Layer 8 of a small transformer language model trained on English Wikipedia (13 layers, counted from 0, width 128).
A neuron adds its activation times its output weights to the MLP's output. To switch it off is to set its activation to zero at one token and run the rest of the model.
A neuron's activation on a vector x is SiLU(gate . x) times (in . x), where the dot is the dot product.

Input weights of the MLP neurons that the questions are about. A number n stands for n times 0.003.
n5 gate: 18 28 -3 -34 32 -10 -59 14 40 5 29 -14 10 0 51 -48 27 -39 2 -14 3 -17 -3 -14 -9 -8 42 -6 -64 54 -25 12 11 -58 4 10 43 29 -18 11 -65 -6 -15 13 -12 -6 -17 9 -17 5 -23 -30 -7 -23 15 29 0 -9 39 68 27 39 6 1 -7 -23 -9 0 -3 -34 26 -47 -10 8 45 -28 -13 19 10 23 16 56 -66 -4 22 -8 -9 33 6 -56 34 -4 10 -4 8 28 -72 -21 -25 3 9 -14 13 6 23 24 60 4 -35 -14 -92 -84 -56 41 -44 -25 -10 -8 61 -2 70 -22 48 23 -17 -36 18 -57
n11 gate: -15 -30 -14 17 -10 -50 37 3 -15 29 16 -34 -37 3 -35 -28 -12 57 17 10 4 2 59 55 -30 -7 19 -2 -35 3 -15 -29 -5 33 -18 -32 19 8 45 18 22 29 -7 16 3 -30 18 -27 -32 -54 -14 25 -13 25 -60 -42 43 40 -4 55 2 -7 59 23 1 -27 -10 -34 -10 -10 31 50 10 43 38 -9 9 -8 -9 -39 79 -3 -17 -23 -22 -26 -21 13 -25 -23 2 29 -48 -1 -8 23 -1 -27 4 -9 24 -45 -6 49 -15 37 -34 40 19 -28 -52 -64 22 -44 10 -22 12 -11 -1 28 -27 28 25 -16 -63 11 5 8
n25 gate: 41 24 -15 9 -25 -15 -5 11 13 -32 -57 -26 2 45 33 2 27 29 -6 -37 -79 25 -27 34 -30 55 19 -67 -24 -51 44 -36 12 -36 4 -2 -20 -20 -9 16 41 -11 6 -7 8 64 -53 -27 -10 -31 -11 4 19 -49 19 -14 48 2 2 49 6 -17 2 20 -29 8 45 21 2 -23 -75 13 -8 48 23 36 -17 17 -46 -64 14 -59 -38 9 -12 -7 18 36 -41 -40 23 -9 -16 -82 3 -8 -50 -50 -18 -19 -13 52 9 54 12 -30 -35 15 -5 36 5 -4 36 -23 -27 55 -3 -21 33 5 17 32 -82 42 -12 -2 -20 -28
n37 gate: -3 -15 21 0 -59 8 -24 -12 4 -28 -36 -18 39 -73 15 -8 54 31 -20 -22 36 -8 -8 6 -17 -47 -52 7 -9 35 20 9 33 1 3 39 -61 20 -12 41 -20 -1 18 -37 -15 3 -7 -17 -27 -1 -15 -20 -8 -6 -11 59 -54 -11 -31 64 17 -16 38 32 -13 -25 -3 17 29 -42 -24 -15 -7 21 -11 13 15 -19 6 -15 45 -29 -8 36 -2 -9 16 -20 -3 41 18 -66 -6 -41 -92 12 -41 -71 25 35 -20 32 11 1 31 -10 -14 -2 -34 60 3 -8 -2 7 25 94 42 -12 43 13 8 51 9 24 14 43 49 -79
n114 gate: 10 9 -19 -1 -18 -33 -34 10 -13 -2 21 -54 44 -37 -6 -23 48 3 -8 14 -33 -5 -25 -39 -63 -33 38 2 -33 -13 -3 29 -19 18 1 -3 -23 55 36 -23 10 0 21 -16 46 15 33 63 27 -64 45 1 14 17 12 47 -1 30 -4 13 -17 -22 6 -10 -6 40 38 44 36 6 -13 -74 -7 -11 -42 -33 -3 -5 -16 -7 2 27 -13 27 19 15 -43 -19 -17 -16 23 58 13 17 38 -21 47 15 28 18 8 -3 -47 -2 2 9 -2 -41 18 32 14 14 -6 -28 -10 -27 8 2 -4 -20 -52 -28 26 25 -6 13 42 31
n176 gate: -56 24 -14 -77 -5 -15 52 29 -65 -37 8 57 -29 -16 20 -56 27 -15 -37 18 5 0 -14 -51 -82 -22 3 -15 40 41 61 -36 21 -41 67 -1 -4 50 64 -40 33 13 11 -2 9 -32 -31 -60 28 -16 -8 11 18 -5 3 -25 3 -51 19 49 21 -31 -19 48 48 -22 -27 14 16 3 12 -59 -5 36 -36 28 17 27 -24 0 57 0 -28 -33 -52 -37 0 32 10 24 -53 -4 43 25 -3 25 20 -4 -32 -20 29 -51 33 -14 33 -69 -33 12 -70 1 12 56 -41 -34 20 0 -1 1 23 21 -37 -7 -46 10 -43 -50 -25 -68
n5 in: -43 50 -7 -9 -18 32 -7 -6 1 51 -18 24 32 -23 1 11 4 -53 -19 13 -3 -6 27 80 -50 90 18 28 11 2 -26 63 -10 -3 10 -4 14 -28 -48 -18 10 -91 29 -18 -24 -28 -35 -49 -24 -59 1 -7 59 9 23 -2 -22 52 -7 24 5 -10 37 10 4 -3 -36 -13 19 3 6 -16 11 -23 -26 82 -13 -4 8 -17 -3 4 -28 14 -12 37 -5 -45 9 -44 39 26 27 -64 0 -9 -87 23 -42 17 40 -18 -26 18 13 -15 3 -4 -49 -4 -17 16 -52 -31 -53 14 -30 1 68 43 -8 19 -9 -17 -6 -23 13 -19
n11 in: 16 -31 -50 -24 5 -32 -20 -68 3 -74 -3 33 5 40 51 7 -3 -63 19 -27 7 42 9 -4 -4 -3 4 -10 -13 16 1 -5 32 29 -63 -6 17 28 -53 12 -46 12 3 2 13 16 -6 -2 27 -16 22 -61 9 -3 -40 -5 -15 67 4 20 18 -40 9 58 -25 45 -27 -22 -25 -4 -19 15 17 0 17 -33 -50 28 4 26 -22 20 15 31 -32 48 38 27 -15 7 -79 12 46 7 30 17 -46 -3 -20 21 -28 -62 25 -9 49 -55 60 32 -45 24 16 17 2 -38 22 11 35 -6 -16 29 -10 41 25 38 -10 -25 19 47
n25 in: -53 42 -28 -10 44 25 -28 21 -6 2 -27 1 -1 49 39 12 -10 -48 -7 -27 14 56 -37 40 21 0 -18 8 19 16 -22 -47 7 10 -15 -67 29 14 5 -32 -27 -24 -67 -52 32 -4 65 26 -28 -29 -38 -30 12 22 -39 -76 -47 -18 -7 52 11 32 5 -32 -33 18 10 -6 -3 27 21 21 22 -71 18 19 -32 -4 -25 -7 6 -15 12 -16 25 34 -1 30 44 -5 6 -11 -14 -32 -24 66 -58 -35 70 9 -3 -51 53 26 10 -15 59 -9 6 -24 14 -44 -37 2 24 3 12 10 -35 -2 7 9 -56 23 -5 -8 28 -57
n37 in: 32 -43 26 -39 17 12 29 45 -12 85 45 -27 -16 -28 2 -37 -31 12 39 -33 -2 22 -42 -30 72 -7 -32 -13 -43 45 -13 22 23 -10 62 23 -18 2 58 -20 1 2 11 66 -2 79 -3 -48 16 -30 -23 -34 -30 7 50 7 12 -18 5 44 4 -39 -31 6 70 -7 70 -20 -31 -12 27 -5 -10 1 2 18 -20 2 40 -59 -13 40 -3 -41 43 -11 -7 46 43 -40 28 1 -48 -24 -40 -7 13 -2 -48 -52 15 -44 -14 -22 9 49 14 -61 -7 -36 3 30 38 -8 3 22 48 -16 -1 9 53 1 -16 24 -15 -26 -26 15
n114 in: 1 -6 9 -9 11 17 18 62 23 -12 21 20 -96 -2 13 -29 -57 -2 24 46 -11 -54 13 -17 26 41 -34 18 -21 21 0 42 10 4 53 -25 32 12 9 27 11 -48 -33 -2 -13 21 14 -7 7 2 22 -24 -66 26 -42 -20 45 12 -43 -6 22 18 10 -13 -15 7 14 -27 -4 -21 16 34 2 2 -19 42 34 39 19 -34 2 -55 13 8 6 -29 1 11 39 -12 14 2 -33 11 0 13 10 -32 9 -11 39 -18 14 36 17 6 -35 -28 44 -20 -2 -3 -32 11 -59 19 -11 -8 9 41 42 7 -10 0 25 -26 -13 18
n176 in: 53 -29 18 28 -32 -58 -86 -27 -27 23 11 -27 54 -7 33 -45 21 24 13 -12 15 -33 -25 -15 -40 44 18 25 64 20 -41 14 0 20 20 7 -9 -22 1 -2 16 -4 2 34 -12 53 -78 -7 9 -8 35 -2 8 -27 -14 -1 -32 -40 -35 -51 -20 -83 6 -7 18 -21 12 12 0 8 62 4 53 11 -32 -6 11 -60 11 -77 -20 0 -19 -44 2 5 -66 15 51 -54 41 4 33 -34 -1 45 25 -47 -19 0 -52 10 -42 -23 -44 -48 -81 -4 -21 56 -27 60 11 -16 -14 50 -20 28 -27 -9 -23 16 -34 8 -49 -38 -13 12

Output weights of the MLP neurons that the questions are about. A number n stands for n times 0.0089.
n5: 39 -10 -5 75 28 -33 -20 -15 -7 -13 -46 -16 8 8 -8 5 32 -27 -31 -5 -6 37 55 -14 48 10 -19 2 65 6 -11 -16 -13 47 -5 -4 -52 51 -27 -51 38 29 -26 12 25 -40 1 85 -11 -12 28 1 -25 -24 -2 42 22 17 -45 21 15 65 -22 -32 -3 28 -13 -1 -16 -38 -10 62 -28 5 -20 -16 -27 4 -5 -37 -18 -18 57 37 -13 9 -40 -9 22 20 -54 33 -8 -24 32 -5 -58 -72 -9 4 8 -20 51 17 10 35 -11 -5 -28 -27 12 36 38 12 10 -7 19 28 -38 -8 -21 -9 -17 3 -37 21 30 -41
n11: -11 -12 -19 4 31 17 17 -2 31 3 8 -13 62 11 -4 -4 -15 -3 -2 16 16 22 46 10 4 35 -17 12 16 2 -5 -15 9 3 -22 -47 9 -28 -9 -8 2 -26 18 28 0 -38 75 73 -19 -11 -40 12 -10 25 13 -17 -15 -12 -26 -25 54 22 -67 77 -79 -11 -44 -5 -15 -33 46 -4 12 -11 30 -14 -35 41 -6 11 -5 -7 -51 39 -14 -15 -19 -11 23 5 21 23 28 16 -9 6 10 28 31 27 -6 64 50 -67 20 -6 25 3 54 16 -31 31 1 12 20 -33 -34 28 1 -19 18 -23 -35 -39 -23 10 23 54
n25: 64 -56 36 -23 -2 -30 -16 11 6 -9 27 -38 1 -26 -3 -2 29 25 3 -41 -42 30 8 -14 1 18 -41 -2 -33 -67 -1 -10 -28 25 15 36 36 4 42 22 39 38 16 -10 46 -12 11 -43 10 -44 -19 2 -2 -33 38 -1 38 -34 -9 32 -2 -41 24 68 66 -21 14 -24 -41 -23 -16 66 -31 16 -55 30 -29 -33 10 24 -4 -26 -22 -14 56 42 -30 -27 -15 9 -41 -9 -15 8 11 6 -63 10 -3 -1 23 3 26 -19 3 9 42 -27 6 -16 -7 -20 -19 -17 -28 40 49 -40 58 -75 -13 48 -17 -32 25 -33 27 1
n37: 0 1 -15 22 -1 -83 6 3 -16 -11 51 -11 18 15 27 6 13 62 8 -34 21 12 -7 -24 29 -35 32 6 27 14 19 -8 -19 31 13 23 24 -2 -11 -43 -46 -16 -30 29 27 -19 2 -6 -75 36 -6 -30 -57 -26 9 0 -20 6 -45 -22 15 -16 27 -26 3 4 -34 47 -23 20 43 39 -28 65 -7 -7 -25 28 2 18 14 52 -25 34 -40 -41 22 48 3 16 -85 -7 -20 -41 19 -4 26 13 9 37 0 -38 -8 -12 -54 30 7 21 14 18 19 25 -57 24 56 -20 7 -16 31 -57 30 -20 25 -45 22 -31 39 -23
n114: 3 -10 -30 -25 -27 -40 31 -10 -8 25 27 0 73 21 -7 -34 41 28 -16 -48 4 -23 34 17 17 -19 10 -10 20 3 -24 -28 30 15 23 41 27 -15 -29 -42 10 11 -4 22 16 2 35 -7 -37 -8 -42 38 17 12 -32 13 34 -18 25 -9 -11 10 -12 -30 -7 4 34 -12 5 -17 77 -2 9 7 -9 -12 -6 -27 -24 48 -45 5 -32 24 -12 11 10 -43 12 -29 -1 11 -4 12 18 33 -13 22 0 -6 -46 4 9 21 -7 -29 -19 -6 -51 -25 17 -4 5 -43 20 -46 15 23 -2 38 -7 -15 20 -25 -30 6 6 -23
n176: -28 34 -10 3 38 27 17 -14 -26 -21 -31 -3 -32 4 -14 -18 12 -34 17 -11 -2 1 18 -15 3 -18 6 10 5 -35 34 3 7 -18 -7 -37 -35 5 44 95 -8 -26 28 13 14 -3 1 -5 -9 -14 52 46 17 1 10 -10 -69 -20 -7 57 -19 -13 -17 -2 38 -50 1 -15 -4 -73 50 33 41 -45 62 2 -50 60 -52 -46 -39 -24 6 3 40 -25 4 -6 -14 -2 11 -1 56 -44 13 35 -71 -17 19 38 -55 -24 3 -60 15 -4 -8 -8 34 13 4 -34 20 25 1 5 -30 14 -19 -50 -33 -29 -18 2 -25 -25 -37 -3

Each question names a token from some text and the token that comes next. It shows the vector x that enters the MLP there. A number n stands for n times 0.031.

Then comes g, the gradient of the next token's log-probability with respect to the MLP's output, scaled to length 1. A neuron's effect is roughly proportional to its activation times (output weights . g). A number n stands for n times 0.004.

" an", then "al"
x: -9 19 -4 42 22 -5 27 -2 -19 5 16 -42 -5 -1 -17 -8 61 7 -8 -13 25 -28 -37 -19 20 -16 19 -19 -2 -4 53 14 -10 26 17 -22 -1 -14 -20 29 6 33 2 -30 7 29 -41 18 10 -31 -24 45 13 14 -11 16 -10 15 -24 -15 -5 10 8 9 5 0 -3 -4 5 -24 -71 35 -4 -15 -29 14 -27 0 -9 -30 -51 -5 -21 10 15 49 2 1 -22 -21 0 -4 -14 13 -29 -41 47 66 -50 22 -6 -25 -19 -1 19 3 -16 14 9 -53 23 2 5 40 -6 -17 -19 5 -24 25 -14 64 -5 6 -30 14 -11 -17
g: 2 4 1 -5 10 11 -29 6 3 25 -48 -23 15 -6 15 31 17 -41 3 -16 -11 -11 -29 1 -44 1 -33 -30 24 30 -7 8 -26 36 -19 -39 -10 13 -2 -3 -24 -14 -9 -14 -21 32 -11 1 -36 9 -27 18 1 -1 16 -14 2 12 -8 -28 4 11 0 -29 -11 -23 -28 33 42 18 3 -20 0 -32 -8 3 -17 -5 11 -11 -15 21 21 -14 -37 -13 52 22 -9 -10 35 -22 42 -13 32 -1 7 -38 2 6 -27 22 8 5 33 28 -44 38 14 23 19 -2 -42 -11 -19 -2 -8 32 28 30 7 33 23 4 -29 29 28 5
Switching off which neuron hurts the next token most? n25

" sp", then "ac"
x: 52 35 -19 50 35 -37 -31 40 -5 31 12 -53 3 -3 -13 -24 18 -6 19 -16 44 -26 -1 -44 -21 -31 26 22 -15 -29 -50 36 -43 -38 -9 -30 -7 -11 27 38 -13 -11 0 -16 4 -44 -25 15 -2 -38 -44 -11 -24 23 -31 -4 -27 18 -40 -20 -2 10 -15 -29 -6 10 -41 4 -20 19 -21 50 -1 -1 21 15 -12 -6 -15 -7 -41 -13 -11 23 2 38 1 27 11 -18 -31 -24 -2 20 -38 39 14 -16 -36 13 39 -5 -13 -20 -5 1 15 40 -19 -2 22 -12 22 -7 -39 -17 -28 28 8 -6 -6 13 -10 -51 5 8 15 3
g: -38 42 28 -30 -7 26 50 -40 7 -13 35 41 32 28 -26 -21 -17 10 -2 31 18 -19 -5 3 -8 -17 -1 15 26 -13 27 3 -13 0 -10 -18 4 16 -3 1 -9 -10 35 -8 -1 57 -23 -11 25 -11 9 -33 31 6 19 -34 17 -32 10 25 19 8 -16 3 -7 -17 -40 8 -33 12 -23 28 -30 14 -1 -12 0 39 27 -36 -4 55 -1 0 -15 2 25 -17 24 -33 1 -21 21 7 -19 -7 -4 24 -16 10 27 28 -13 31 18 -28 -14 -21 -18 9 -5 -34 19 -17 -13 -31 -5 1 18 2 -13 34 -40 10 5 -3 9 15
Which neuron, switched off, raises the next token's probability most? n5

" And", then "er"
x: -17 -32 -13 53 -20 -28 3 8 -23 11 -8 -21 59 -1 6 0 -16 17 20 -3 -31 -9 -45 -36 -22 21 26 42 -26 17 -44 19 -6 13 6 -15 -3 20 -36 20 -19 14 -17 -7 -27 5 -47 1 18 -32 -39 35 -9 2 6 22 26 7 -19 -23 34 5 -16 -9 13 -9 13 12 12 -6 -27 16 12 20 -2 -31 -56 52 -25 -19 -21 -18 -23 32 61 57 18 14 -1 -9 -23 -10 44 16 -37 -14 41 6 -7 14 28 4 -25 16 -10 0 -18 -4 -24 -28 29 -2 16 -17 15 -12 -63 -17 -4 -4 -17 67 -36 -15 -18 -6 -11 5
g: -10 2 -52 -17 -24 -27 -38 -16 -12 -5 -7 23 5 8 9 -1 32 34 13 -13 -50 16 -35 0 30 -47 -7 -4 15 -26 19 -20 19 -2 -30 -1 -6 -24 -38 -17 -15 -12 13 12 9 -24 -12 -6 20 -8 -16 37 7 3 6 -18 -1 34 -31 25 -36 21 18 19 -11 16 35 2 -38 14 -33 -50 19 -12 25 -3 20 11 5 -5 22 -33 40 -25 11 -18 4 -21 -16 22 -34 15 -7 -24 0 15 20 33 -22 4 10 -22 37 7 -23 -23 -12 15 19 11 3 13 2 12 -5 11 4 14 -34 -6 45 7 18 35 -11 52 7 -30
Switching off which neuron hurts the next token most? n25

" Ad", then "vi"
x: 8 -15 24 32 -1 -36 -49 11 -39 11 9 -55 6 -16 -32 -27 -14 -14 13 -1 -9 14 -59 -34 7 4 15 -13 -16 -16 4 28 38 -14 5 -30 20 -31 -41 30 0 47 16 -8 13 9 1 -39 43 -32 -13 3 18 25 -19 6 9 15 -36 -22 50 1 25 -18 -19 16 6 10 -21 -8 -81 27 37 -9 -2 -24 -30 3 -30 -22 -21 -29 11 -11 59 38 4 26 -9 0 14 32 -19 31 -21 15 27 -19 -16 -9 31 -29 -8 21 2 8 22 -24 -3 -35 32 1 29 -29 -13 32 -42 18 0 -2 -5 21 -2 -36 -19 20 -18 -16
g: 17 31 -18 10 -6 9 -9 -20 5 -2 9 13 14 4 -28 -24 -18 16 8 27 52 -3 26 -12 -11 -3 -5 -27 5 -7 9 3 -14 -10 32 24 8 -3 -41 -8 -4 2 11 -7 16 35 -14 -10 9 -2 41 2 15 -11 -37 4 -36 -12 -67 12 25 -19 -23 25 21 -40 37 -7 28 -6 9 6 -21 36 -23 -15 28 -6 -13 23 12 9 54 47 -21 -19 2 -62 11 15 -22 -28 -13 -22 -6 -16 25 20 -30 -27 -18 4 -35 -7 8 13 -17 27 -5 24 7 -26 -39 23 5 -19 4 6 10 -29 -11 15 21 -4 -50 15 -18 3
Switching off which neuron hurts the next token most? n114

" and", then " he"
x: -26 5 11 42 18 -19 31 23 -27 18 -5 -5 17 -25 -16 0 32 0 13 -22 13 -43 50 -36 19 19 41 58 -17 -2 -28 24 4 31 18 -3 -25 15 11 32 -5 26 -17 -5 11 15 -20 -6 6 -30 -36 4 -17 20 5 -6 -23 -8 -7 -37 -11 29 -18 -35 9 -33 30 26 -5 5 -58 39 -2 -24 7 5 -12 8 10 -7 4 -4 -4 6 5 23 -15 24 -39 -13 -24 -8 -44 2 12 -2 19 -23 -16 -2 12 -12 -18 -9 30 18 -18 -42 13 -69 17 -11 32 -27 -33 -38 19 24 23 7 -26 65 9 9 9 29 -14 -6
g: 7 21 -30 -9 -54 -1 -20 15 -18 41 1 -35 -15 -26 -25 -7 -6 24 -26 -19 -15 28 38 -14 -39 -30 -25 -9 -12 -17 -26 -40 -14 -60 6 -16 6 12 10 19 27 -36 17 -6 7 42 5 20 -26 -9 -8 -38 -4 1 28 6 -27 -8 13 35 -36 11 22 -5 -35 22 20 4 -23 -10 13 8 -6 11 40 -6 11 -10 13 3 2 23 6 11 -21 17 12 -11 -23 -15 -30 28 -20 3 -17 -33 -15 -17 10 7 -62 -43 -17 24 -7 -13 1 -10 21 -22 1 9 9 -1 -2 26 -12 5 2 15 -6 -4 42 -43 3 2 -19 -32
Switching off which neuron hurts the next token most? n11

"put", then "y"
x: -24 17 -33 11 6 -39 -12 29 -8 7 8 20 -16 5 1 23 39 0 -13 -12 28 18 14 -11 -28 14 41 1 -10 -14 -10 41 9 39 -3 -41 35 -24 -2 22 -12 45 38 7 3 36 -33 80 5 -20 -11 -11 -15 -31 16 33 -13 21 3 -14 -1 5 -27 -31 32 -23 10 5 -22 -16 -22 7 -19 15 3 -19 45 -2 37 -50 -38 -28 -22 -13 34 18 -6 21 -46 -22 -26 -1 30 2 -9 13 11 8 -13 43 29 -21 -21 -47 12 30 21 -45 26 -41 25 -11 -37 9 2 9 -22 -10 -6 40 1 -8 22 -30 21 32 -7 38
g: 44 -20 2 56 -10 7 -7 14 -62 10 25 7 1 27 5 26 17 9 11 -9 -7 17 3 29 -24 33 -35 0 -27 -3 45 -41 1 6 -4 -7 18 33 35 2 10 42 24 16 21 -36 18 -18 6 3 -14 10 -21 28 -30 3 25 20 9 -6 -20 7 -6 43 9 20 11 12 1 6 43 16 13 29 8 -8 -15 19 20 -8 4 2 -41 16 23 -2 -38 -5 44 -4 -24 17 15 22 21 8 11 23 -15 -5 17 5 23 43 1 33 9 15 29 -15 11 -9 10 -9 -11 -35 9 12 6 -26 -23 -15 22 -22 -34 30 -43 2
Switching off which neuron hurts the next token most? n25

"B", then "ar"
x: 14 -2 -15 60 -12 -11 19 -10 -11 -15 -13 -5 31 -13 20 -18 31 16 15 -38 -2 9 11 -34 14 9 6 39 -11 18 -47 55 -10 -1 44 -7 27 -30 -12 25 17 -41 -24 2 -23 -28 -16 -14 -3 -23 -20 5 -6 31 13 21 -26 24 21 -26 12 30 15 -48 -22 6 15 10 -18 -8 -50 26 5 13 -1 13 -55 22 15 -9 -36 0 26 9 15 26 49 16 -24 28 -20 -28 0 -6 -44 2 5 11 4 22 65 -13 16 -38 -4 34 4 -25 -25 -22 20 -19 37 -11 -19 4 -35 15 17 -39 7 65 -20 0 -30 40 11 -9
g: -23 26 -5 -27 -33 3 -48 14 8 6 -11 -4 0 43 9 -12 23 -50 10 5 -6 -35 -11 35 24 -25 -8 0 -26 10 27 -9 -26 19 -17 20 3 -49 -40 -4 -25 -4 -9 -22 -9 9 14 -7 3 -33 -24 -12 -20 17 24 -28 -42 38 23 -27 -29 -17 -7 21 32 26 37 42 5 17 -2 -7 -15 4 39 27 -4 -9 -14 -3 -35 -20 19 -25 22 0 22 -14 -21 0 24 8 14 -21 32 27 -37 -33 1 -32 4 -11 -3 -4 22 12 -13 -5 -16 0 11 32 1 16 -44 1 -21 23 -36 -25 17 12 -25 11 19 -2 -24 -23
Which neuron, switched off, raises the next token's probability most? n37

" of", then " Pro"
x: -23 12 33 58 31 -2 20 -3 -45 0 36 -21 5 -7 -18 29 31 27 6 0 22 -24 -18 -5 -21 -28 47 39 -21 25 -45 9 0 27 38 12 -6 -23 -16 9 -14 50 3 -20 32 -20 -37 2 78 2 -11 12 -6 40 -34 22 21 32 -10 -51 26 -3 -18 -22 12 -39 6 -9 4 15 -42 21 -27 -23 1 -35 -7 8 -34 12 1 -18 2 -9 -21 -10 -17 31 1 0 2 17 13 7 -6 0 12 -12 -40 34 -4 8 -12 -3 38 46 -6 -25 12 -53 24 25 7 12 -32 11 -15 4 6 -46 -31 41 21 2 -10 -9 16 23
g: -27 -35 10 9 0 16 15 -9 -32 -21 12 -4 -23 20 -26 28 19 -5 -13 -1 9 16 -7 -21 45 15 3 10 -7 22 19 16 -36 -6 -26 20 16 -44 -29 -18 22 17 21 49 5 17 -8 29 -38 -14 13 -16 18 4 -6 35 -17 -14 -5 27 6 -29 -3 -18 17 11 7 25 2 -18 -4 4 10 19 -15 -16 38 20 -8 -35 -50 -43 38 -16 -12 22 10 3 -13 -15 3 4 17 -36 12 -39 1 -2 10 7 -28 13 -2 27 -1 7 71 18 -1 12 -28 -17 -22 20 15 -21 -14 -8 -23 9 38 17 53 6 -42 -3 15 -22
Switching off which neuron hurts the next token most? n5

" at", then "om"
x: 43 14 -10 36 49 -39 -1 32 -19 29 30 -63 13 -5 11 -36 4 0 4 -34 24 -20 -29 13 1 42 22 5 -1 14 -4 -5 -21 -2 -17 2 14 -9 -37 24 18 2 -17 -3 30 18 -42 18 -4 -14 -24 -4 9 16 -25 32 28 -2 -21 -33 12 24 -36 -3 -5 7 24 -8 5 -4 -41 13 -6 -13 25 15 -7 13 -10 7 -17 -13 -33 55 14 16 13 6 -5 4 -25 7 0 -9 -15 2 45 -12 -42 25 -35 -48 -32 -37 29 -21 -4 -27 -8 -62 7 -15 19 20 -37 17 -28 25 30 -47 -39 61 -22 1 11 1 27 3
g: 16 15 -6 -12 -29 31 20 37 14 2 -2 -3 7 -43 -12 2 26 11 -29 -13 43 52 -18 12 -4 -1 -18 -3 6 -22 21 15 37 -7 51 -8 37 -44 -21 -28 -8 8 -24 -23 -22 -34 7 -19 -32 17 41 -7 -34 30 9 -11 44 7 -17 20 8 17 49 7 -5 20 29 23 -1 -3 -3 28 -40 3 -22 -2 -7 34 27 -6 -20 11 34 7 1 35 6 -25 9 12 23 -9 13 -3 -32 6 23 -3 -11 -15 13 -11 22 -23 -3 -10 31 0 5 26 21 -4 -41 -22 34 -4 -5 -12 -8 -19 19 43 -7 -12 21 26 14 -21
Switching off which neuron hurts the next token most? n176

"t", then "ment"
x: -20 23 -23 15 42 -26 1 19 1 16 3 19 -23 36 -24 -3 11 -18 6 -20 52 18 -17 27 -36 -19 22 -18 -15 15 7 13 -35 11 -15 -10 10 -31 -20 39 -47 48 -41 5 3 40 -9 31 -6 24 -48 1 2 23 42 25 25 24 4 -42 -17 -1 -34 -26 25 -11 -1 20 -34 -2 -54 -37 -54 -3 -7 -13 -5 9 38 -26 -8 -4 -8 -39 -8 19 -12 42 -12 -24 16 -40 40 42 -1 2 3 2 7 39 14 -6 -5 -15 32 -29 6 3 22 -38 30 -15 10 1 19 2 14 19 56 -36 -24 30 4 2 12 -13 15 -18
g: 11 29 8 -22 -37 -7 -18 -7 -22 22 40 15 4 -22 -28 14 9 -42 36 -13 6 18 -27 11 26 12 24 4 -17 10 -27 15 2 28 -17 36 -29 -31 23 0 -11 35 10 14 -2 2 -6 6 54 -5 0 -56 24 10 -17 14 -21 17 10 -20 15 -2 34 21 -29 17 -8 13 -4 -20 -29 -18 16 -18 -23 -15 4 32 -10 -10 8 16 -3 14 -7 -27 -23 -15 -4 18 -13 -19 15 6 28 -4 16 6 14 18 -27 6 13 32 -4 -18 9 -9 7 -15 -51 65 -1 41 -21 4 -3 -7 -11 9 40 3 15 61 49 28 -5 6
Which neuron, switched off, raises the next token's probability most? n176

" pro", then "per"
x: 31 35 4 31 -11 -27 4 2 -19 26 10 -22 -7 13 -6 -39 10 -23 -21 -15 28 -1 -7 -30 -30 17 37 -11 -33 2 -4 1 -12 0 -6 -10 -19 -14 -33 20 22 37 20 -17 7 12 -4 2 1 -1 -52 29 -20 25 -15 -33 0 14 -51 -26 32 28 -3 2 14 -6 -19 7 -21 -9 -63 19 6 -31 -13 34 4 7 34 -28 -40 1 -19 -25 -1 -2 7 -4 -17 -10 1 -4 -20 -19 57 -7 37 -8 -63 -32 62 -3 -37 -10 -33 -26 -20 -23 4 -59 27 -28 30 15 -2 -6 -17 -5 20 10 -29 12 40 -49 -24 33 10 15
g: 5 -26 -48 4 3 18 -11 5 8 7 2 -6 33 -26 21 -45 25 0 3 -14 -20 5 -42 4 -6 47 28 -10 -5 -4 13 36 27 0 1 -14 -2 -26 27 -10 15 -31 24 -15 -32 3 -14 -20 13 34 34 17 7 -23 29 -32 -5 -16 -33 -12 -16 24 10 21 2 -57 -46 1 -18 38 3 -14 16 -14 -14 -29 -30 33 -6 18 28 14 5 -17 16 43 -36 -11 -13 29 12 33 -1 -38 27 9 -10 19 5 29 2 -36 -1 -39 -8 -31 8 13 9 -3 12 -19 12 15 16 -27 -24 -23 -12 10 18 -8 20 -4 22 -40 23 -12
Which neuron, switched off, raises the next token's probability most? n11

"ice", then " and"
x: -13 32 -7 -11 -25 -41 20 5 -29 -14 -3 -13 -19 18 21 -14 43 -14 -5 -8 57 12 -42 -36 -34 -27 -5 -13 -33 -17 -30 29 -18 32 -30 -17 -37 -46 -19 18 -8 77 8 -36 29 59 -12 14 20 7 -47 -2 -5 13 9 19 -38 55 4 -16 30 -15 -18 -6 23 -12 -2 -3 13 22 -36 8 13 -54 -26 -26 -2 -6 6 -12 -24 5 -31 5 35 14 18 47 -46 19 -29 -35 17 -9 -39 -16 28 16 -13 59 -12 2 -11 -11 6 -16 4 -16 9 -17 15 10 -22 -42 -7 -6 -18 8 19 -14 13 19 29 -4 3 4 -11 -3
g: 32 -19 -48 -12 2 29 8 -33 13 -12 21 23 1 28 4 21 -8 -2 4 23 17 27 -22 -47 0 5 14 -16 -1 1 -52 12 17 -10 -6 -1 -36 28 -19 -7 -10 -30 -20 -20 19 32 19 28 38 -11 7 -22 -15 10 20 10 24 9 3 16 -32 6 -4 40 -27 -5 -28 27 -1 30 -23 32 13 -6 -24 32 8 -17 -3 -5 37 -15 47 -18 19 21 1 16 8 13 -4 -6 -13 -6 -9 38 -16 7 47 9 -4 -23 32 10 -36 -10 5 2 26 -33 -14 -7 38 -38 19 14 -11 -13 -8 13 10 57 19 -18 27 -28 37 5
Switching off which neuron hurts the next token most? n114

"al", then "ance"
x: 51 -4 8 17 4 -24 48 1 -31 1 19 2 -12 20 29 -10 55 -34 27 -64 -3 22 -31 -24 -10 -47 12 15 0 37 25 18 -33 4 8 2 6 -1 6 -10 15 35 -25 3 -3 -23 -66 39 2 -51 24 16 -20 23 18 45 -14 34 5 -12 24 18 58 -18 0 13 28 21 -29 -9 -33 29 -11 25 -17 20 -12 -36 -6 -28 -10 24 14 0 -7 3 8 3 16 17 57 2 9 72 12 17 -8 -11 -28 -9 16 -25 13 -38 -2 33 26 -27 -18 -3 13 -31 26 29 -26 14 -8 3 -17 -25 10 -11 -32 -21 -17 -8 -19 18
g: 20 -36 16 9 19 -39 -15 13 -4 -27 -20 -21 67 0 4 31 -10 -19 -18 -8 6 -12 32 1 -5 -42 6 -33 -8 -4 -2 1 10 -22 -50 -37 -31 13 23 40 7 2 -6 61 3 -4 -5 33 25 4 -3 -25 1 7 -10 -5 -8 7 -8 -7 21 -6 16 31 4 20 -15 -10 -10 -26 49 -14 -27 -16 23 15 3 -42 5 21 -13 -19 -1 -6 -9 -21 -16 7 -27 15 16 44 10 -33 -45 -40 -18 -22 -8 24 -7 28 27 -56 4 -7 -1 -24 27 -10 4 7 -35 -5 -8 13 23 -1 14 18 17 -35 14 16 9 -13 -2 -14
Which neuron, switched off, raises the next token's probability most? n5